Layer 3 of a small transformer language model trained on English Wikipedia (10 layers, counted from 0, width 128).
Take only the direct path to the model's output, skipping the later layers: a vector added to the residual stream pushes a token's score in proportion to its dot product with that token's output vector.

Output vectors of the tokens that the questions are about. A number n stands for (n - 128) times 0.012.
"stan": 56, 62, 83, 115, 129, 127, 130, 131, 156, 201, 152, 177, 88, 111, 124, 146, 164, 131, 246, 78, 93, 98, 104, 85, 138, 143, 86, 143, 126, 126, 128, 103, 92, 175, 139, 122, 226, 126, 86, 128, 116, 144, 62, 114, 83, 99, 85, 109, 127, 116, 89, 133, 70, 76, 135, 131, 164, 141, 123, 167, 132, 146, 168, 109, 168, 191, 89, 169, 105, 139, 121, 177, 144, 171, 100, 121, 137, 113, 148, 160, 163, 130, 122, 131, 118, 199, 86, 96, 200, 237, 64, 90, 183, 88, 150, 139, 137, 130, 118, 160, 92, 92, 139, 84, 110, 137, 186, 69, 72, 122, 215, 112, 114, 127, 82, 145, 130, 145, 179, 116, 172, 147, 103, 148, 105, 111, 128, 94
"ero": 143, 122, 104, 82, 123, 147, 184, 78, 154, 168, 152, 129, 145, 125, 109, 88, 139, 174, 136, 121, 123, 193, 120, 162, 160, 85, 176, 76, 56, 120, 98, 142, 150, 104, 143, 91, 167, 146, 116, 165, 120, 166, 173, 96, 117, 116, 143, 153, 101, 163, 70, 91, 130, 136, 64, 78, 87, 98, 162, 116, 164, 115, 122, 101, 140, 102, 160, 130, 60, 134, 108, 143, 95, 135, 129, 95, 138, 154, 152, 106, 147, 141, 141, 183, 142, 149, 133, 159, 191, 111, 113, 89, 168, 144, 147, 185, 84, 135, 147, 150, 102, 108, 123, 113, 104, 91, 123, 162, 128, 155, 133, 116, 116, 175, 131, 140, 81, 126, 156, 118, 109, 110, 141, 101, 108, 122, 116, 137
"ution": 152, 146, 147, 140, 127, 84, 111, 68, 129, 125, 163, 167, 164, 166, 126, 199, 115, 100, 173, 180, 166, 73, 139, 107, 134, 94, 125, 105, 143, 119, 105, 150, 142, 120, 108, 87, 124, 161, 131, 131, 113, 83, 77, 171, 156, 128, 154, 111, 83, 77, 132, 146, 54, 186, 88, 187, 188, 137, 126, 68, 78, 167, 111, 88, 147, 79, 100, 103, 129, 98, 160, 116, 130, 169, 165, 91, 121, 164, 158, 86, 154, 133, 115, 142, 79, 64, 156, 66, 153, 130, 108, 69, 107, 128, 195, 190, 109, 116, 117, 133, 110, 145, 59, 181, 140, 175, 105, 219, 173, 119, 162, 149, 93, 118, 158, 149, 153, 140, 104, 104, 90, 94, 165, 119, 149, 93, 169, 112
" Dis": 133, 131, 122, 183, 149, 87, 122, 145, 134, 137, 134, 81, 121, 95, 137, 96, 151, 166, 137, 114, 125, 133, 148, 107, 186, 138, 107, 129, 175, 115, 84, 130, 151, 115, 112, 122, 140, 152, 136, 145, 89, 107, 99, 112, 94, 108, 122, 131, 110, 106, 141, 130, 132, 128, 136, 132, 160, 109, 144, 107, 167, 135, 136, 132, 127, 124, 123, 147, 164, 101, 120, 157, 116, 122, 81, 132, 164, 163, 125, 109, 118, 106, 124, 111, 116, 129, 107, 147, 110, 105, 125, 146, 137, 137, 109, 103, 151, 132, 152, 143, 128, 93, 127, 132, 143, 168, 128, 175, 132, 149, 123, 150, 87, 102, 155, 155, 91, 146, 128, 131, 131, 142, 113, 124, 109, 139, 98, 110
"line": 137, 130, 94, 112, 126, 149, 170, 127, 107, 90, 152, 164, 79, 153, 114, 162, 67, 157, 218, 116, 123, 187, 178, 103, 101, 109, 140, 119, 135, 107, 72, 119, 89, 162, 138, 141, 133, 147, 120, 75, 89, 167, 156, 60, 136, 107, 166, 124, 135, 122, 142, 133, 129, 123, 165, 152, 161, 133, 101, 151, 72, 128, 100, 123, 127, 138, 49, 170, 122, 89, 142, 131, 141, 80, 110, 171, 108, 115, 135, 112, 150, 135, 123, 63, 123, 123, 81, 115, 97, 137, 91, 126, 144, 60, 120, 155, 54, 136, 137, 188, 119, 127, 110, 136, 166, 135, 162, 121, 137, 115, 195, 94, 177, 145, 184, 93, 136, 98, 119, 122, 184, 150, 190, 138, 145, 86, 171, 134
"form": 110, 126, 130, 138, 124, 115, 194, 127, 129, 118, 190, 148, 164, 179, 133, 124, 145, 133, 175, 136, 93, 77, 115, 109, 178, 132, 157, 112, 101, 66, 48, 130, 117, 173, 153, 98, 123, 119, 154, 75, 73, 175, 211, 195, 146, 84, 85, 95, 159, 130, 87, 67, 140, 133, 58, 138, 191, 153, 147, 105, 108, 189, 84, 84, 148, 152, 139, 173, 130, 137, 139, 132, 100, 45, 118, 133, 150, 90, 150, 108, 56, 112, 127, 106, 142, 78, 142, 79, 93, 133, 84, 157, 109, 117, 69, 123, 101, 124, 134, 129, 152, 136, 102, 147, 161, 154, 121, 110, 101, 154, 177, 207, 158, 89, 136, 134, 174, 157, 135, 185, 169, 156, 118, 163, 108, 125, 138, 52
"OC": 133, 112, 184, 83, 117, 170, 97, 127, 164, 128, 146, 176, 133, 126, 94, 156, 156, 139, 113, 155, 128, 107, 148, 97, 125, 119, 155, 121, 174, 102, 83, 143, 108, 119, 147, 158, 111, 138, 100, 177, 141, 167, 130, 141, 126, 98, 116, 124, 129, 166, 134, 126, 84, 182, 106, 137, 179, 161, 146, 154, 169, 86, 93, 83, 151, 134, 106, 134, 155, 153, 82, 179, 112, 165, 101, 125, 145, 107, 149, 147, 114, 131, 130, 157, 126, 99, 109, 107, 161, 141, 93, 97, 147, 152, 115, 128, 94, 84, 132, 115, 150, 128, 79, 86, 95, 151, 105, 129, 135, 119, 80, 122, 59, 152, 141, 119, 121, 100, 172, 115, 174, 112, 109, 161, 93, 106, 129, 119
"ome": 136, 102, 205, 125, 125, 174, 223, 113, 165, 99, 120, 153, 150, 166, 107, 127, 112, 47, 211, 149, 195, 133, 184, 95, 181, 127, 153, 62, 157, 178, 116, 124, 193, 134, 118, 120, 111, 146, 156, 82, 132, 113, 86, 125, 131, 64, 174, 134, 133, 91, 152, 93, 68, 115, 81, 133, 105, 116, 59, 142, 138, 131, 114, 122, 111, 128, 110, 72, 141, 99, 99, 104, 123, 77, 155, 109, 159, 104, 152, 117, 169, 143, 142, 151, 116, 60, 132, 97, 152, 107, 71, 90, 143, 89, 133, 152, 94, 128, 175, 121, 183, 142, 111, 133, 148, 136, 157, 156, 140, 133, 139, 114, 125, 196, 104, 120, 129, 91, 126, 120, 137, 106, 123, 92, 122, 153, 145, 150

Each question shows what one neuron of this layer's MLP adds at an activation of 1. A number n stands for (n - 128) times 0.0033.

n249: 127, 134, 118, 132, 133, 125, 128, 130, 128, 131, 128, 127, 124, 137, 134, 138, 124, 129, 117, 114, 136, 122, 123, 130, 130, 127, 124, 134, 138, 129, 126, 131, 122, 127, 119, 125, 127, 131, 136, 128, 125, 118, 129, 104, 114, 110, 137, 127, 124, 125, 137, 124, 132, 122, 137, 127, 127, 130, 130, 136, 123, 121, 124, 129, 124, 128, 131, 130, 138, 124, 130, 130, 132, 124, 131, 134, 130, 126, 123, 116, 132, 119, 128, 123, 132, 130, 124, 129, 127, 123, 128, 132, 136, 128, 134, 132, 132, 126, 129, 119, 129, 128, 132, 126, 128, 132, 117, 135, 133, 134, 130, 129, 125, 129, 128, 133, 125, 119, 126, 131, 121, 134, 123, 127, 136, 130, 124, 133
Which two tokens does it push up most, strongest first? " Dis", "line"

n1023: 122, 126, 124, 129, 131, 125, 130, 134, 127, 133, 124, 115, 126, 129, 131, 121, 126, 126, 133, 126, 137, 137, 130, 120, 125, 129, 132, 126, 113, 125, 131, 125, 132, 125, 119, 133, 122, 124, 117, 130, 129, 129, 133, 130, 126, 124, 127, 134, 131, 139, 131, 130, 124, 136, 128, 134, 114, 127, 136, 135, 133, 124, 130, 142, 125, 132, 125, 136, 124, 121, 141, 127, 144, 125, 128, 125, 149, 139, 125, 130, 128, 117, 122, 131, 134, 112, 128, 117, 119, 131, 122, 133, 140, 117, 136, 119, 120, 125, 131, 105, 132, 129, 133, 134, 123, 126, 137, 127, 127, 126, 137, 126, 133, 124, 115, 126, 122, 128, 123, 129, 124, 137, 130, 125, 136, 132, 127, 137
Pushed up most: "ome"

n94: 128, 129, 125, 132, 127, 132, 126, 128, 130, 128, 126, 125, 129, 130, 124, 126, 129, 126, 127, 128, 128, 127, 128, 125, 127, 127, 127, 126, 127, 126, 125, 132, 125, 131, 126, 127, 132, 126, 121, 130, 129, 129, 129, 126, 129, 133, 128, 126, 128, 128, 128, 128, 129, 126, 129, 125, 127, 126, 129, 126, 124, 126, 128, 126, 125, 128, 131, 128, 131, 130, 128, 125, 125, 128, 127, 129, 131, 128, 130, 133, 129, 129, 131, 130, 127, 129, 130, 128, 127, 131, 127, 126, 134, 127, 129, 127, 127, 126, 129, 124, 128, 132, 127, 129, 126, 126, 127, 129, 127, 128, 126, 128, 127, 129, 128, 128, 131, 121, 127, 131, 127, 126, 131, 127, 127, 128, 129, 126
Pushed down most: " Dis"

n56: 125, 126, 125, 124, 125, 136, 130, 125, 133, 122, 128, 127, 125, 127, 129, 123, 128, 127, 128, 122, 131, 132, 133, 122, 129, 133, 126, 129, 131, 126, 128, 129, 124, 129, 136, 128, 129, 128, 132, 129, 128, 125, 127, 126, 127, 126, 130, 123, 125, 132, 120, 126, 128, 130, 123, 126, 126, 127, 129, 134, 126, 130, 130, 130, 127, 130, 126, 126, 129, 128, 124, 128, 128, 130, 130, 128, 135, 128, 122, 121, 130, 124, 129, 130, 136, 131, 128, 132, 125, 130, 129, 128, 128, 130, 129, 129, 130, 136, 124, 129, 130, 129, 129, 132, 127, 116, 127, 128, 131, 127, 130, 127, 129, 130, 124, 124, 126, 125, 129, 127, 128, 134, 129, 130, 126, 132, 124, 129
Pushed up most: "ero"

n933: 132, 195, 99, 138, 133, 126, 139, 130, 111, 97, 104, 138, 185, 68, 127, 101, 88, 109, 103, 113, 169, 107, 111, 100, 116, 165, 91, 84, 123, 138, 139, 124, 112, 164, 123, 165, 141, 107, 136, 123, 114, 110, 132, 63, 106, 173, 143, 96, 121, 149, 110, 135, 172, 126, 108, 135, 125, 158, 146, 133, 160, 86, 64, 135, 148, 162, 120, 84, 117, 53, 110, 148, 141, 181, 156, 164, 208, 195, 181, 157, 127, 125, 144, 154, 139, 110, 131, 147, 66, 95, 124, 92, 151, 105, 97, 120, 169, 136, 101, 107, 134, 147, 157, 103, 142, 177, 125, 110, 96, 134, 121, 177, 101, 181, 57, 102, 119, 122, 144, 163, 134, 131, 183, 154, 153, 61, 191, 118
Pushed up most: " Dis"

n942: 120, 131, 130, 125, 113, 126, 125, 133, 124, 125, 128, 120, 132, 134, 120, 123, 137, 121, 127, 124, 134, 127, 129, 125, 132, 136, 138, 135, 121, 123, 120, 127, 122, 132, 132, 124, 115, 133, 131, 136, 136, 135, 132, 123, 133, 129, 130, 130, 132, 126, 126, 113, 125, 124, 129, 132, 135, 123, 129, 144, 122, 119, 141, 118, 127, 127, 129, 132, 129, 124, 129, 137, 132, 134, 126, 129, 130, 124, 128, 131, 129, 131, 132, 134, 126, 136, 130, 123, 136, 121, 132, 127, 113, 135, 128, 126, 128, 137, 126, 126, 122, 129, 124, 130, 121, 132, 130, 125, 129, 123, 128, 119, 131, 126, 116, 125, 130, 125, 128, 126, 126, 115, 138, 124, 129, 132, 124, 133
Which two tokens does it push up most, strongest first? "OC", "ero"

n814: 125, 124, 124, 125, 123, 132, 129, 116, 133, 132, 128, 128, 134, 122, 136, 124, 130, 141, 120, 114, 142, 120, 138, 130, 127, 130, 123, 120, 128, 128, 129, 130, 132, 124, 131, 125, 124, 130, 136, 130, 125, 134, 130, 129, 138, 133, 121, 141, 129, 125, 114, 124, 122, 120, 117, 123, 127, 125, 125, 129, 128, 132, 127, 127, 124, 136, 124, 121, 133, 126, 122, 129, 135, 127, 131, 127, 133, 126, 131, 136, 126, 154, 126, 129, 141, 118, 121, 120, 126, 120, 132, 121, 125, 127, 129, 121, 114, 129, 119, 131, 129, 132, 121, 133, 131, 144, 133, 120, 136, 127, 120, 117, 133, 135, 133, 133, 122, 133, 126, 135, 131, 133, 113, 123, 132, 131, 117, 145
Which three tokens does it push up most, strongest first? "ome", "ero", "OC"

n646: 118, 139, 135, 118, 114, 116, 129, 135, 123, 140, 121, 120, 135, 120, 130, 131, 138, 148, 127, 115, 132, 144, 127, 121, 130, 125, 113, 119, 124, 130, 139, 126, 131, 120, 117, 129, 117, 124, 123, 137, 138, 136, 140, 129, 128, 127, 121, 135, 132, 126, 131, 121, 125, 126, 119, 129, 131, 123, 122, 126, 130, 127, 110, 116, 124, 125, 138, 128, 134, 130, 127, 123, 134, 132, 135, 134, 123, 127, 129, 135, 114, 113, 127, 126, 148, 137, 139, 124, 126, 132, 122, 115, 124, 120, 124, 128, 123, 135, 118, 144, 128, 130, 126, 125, 129, 134, 122, 141, 123, 131, 117, 121, 134, 131, 135, 123, 136, 128, 124, 132, 131, 115, 126, 129, 124, 129, 124, 131
Which three tokens does it push up most, strongest first? "ero", "OC", "form"

n48: 128, 135, 129, 128, 123, 129, 132, 128, 125, 130, 129, 123, 125, 130, 124, 126, 128, 127, 132, 134, 126, 137, 126, 135, 127, 125, 135, 128, 130, 130, 127, 131, 129, 130, 121, 125, 130, 128, 126, 128, 128, 128, 130, 126, 132, 130, 127, 127, 126, 123, 126, 129, 124, 126, 129, 128, 125, 123, 130, 127, 116, 125, 131, 128, 127, 127, 132, 127, 126, 130, 123, 119, 129, 137, 130, 128, 130, 124, 124, 131, 129, 128, 132, 129, 125, 135, 128, 132, 130, 126, 128, 128, 131, 127, 128, 131, 126, 133, 132, 134, 129, 128, 124, 132, 127, 129, 132, 128, 120, 128, 135, 125, 128, 128, 126, 130, 133, 126, 126, 129, 126, 129, 132, 126, 122, 127, 123, 120
Pushed up most: "ero"

n401: 118, 158, 116, 95, 181, 142, 111, 146, 164, 110, 120, 127, 126, 116, 130, 129, 72, 126, 132, 157, 152, 91, 78, 132, 161, 130, 132, 127, 105, 131, 179, 123, 110, 163, 107, 139, 159, 121, 172, 95, 113, 121, 110, 70, 111, 131, 147, 139, 96, 148, 118, 123, 158, 117, 149, 141, 144, 142, 157, 96, 138, 90, 39, 89, 178, 122, 82, 98, 134, 147, 148, 105, 68, 133, 147, 109, 183, 110, 170, 164, 63, 180, 119, 152, 169, 112, 177, 172, 144, 166, 140, 107, 125, 120, 19, 164, 95, 113, 89, 155, 144, 120, 128, 124, 130, 69, 166, 124, 164, 127, 97, 108, 159, 120, 102, 141, 118, 124, 95, 120, 121, 169, 182, 123, 114, 96, 173, 113
Pushed up most: "line"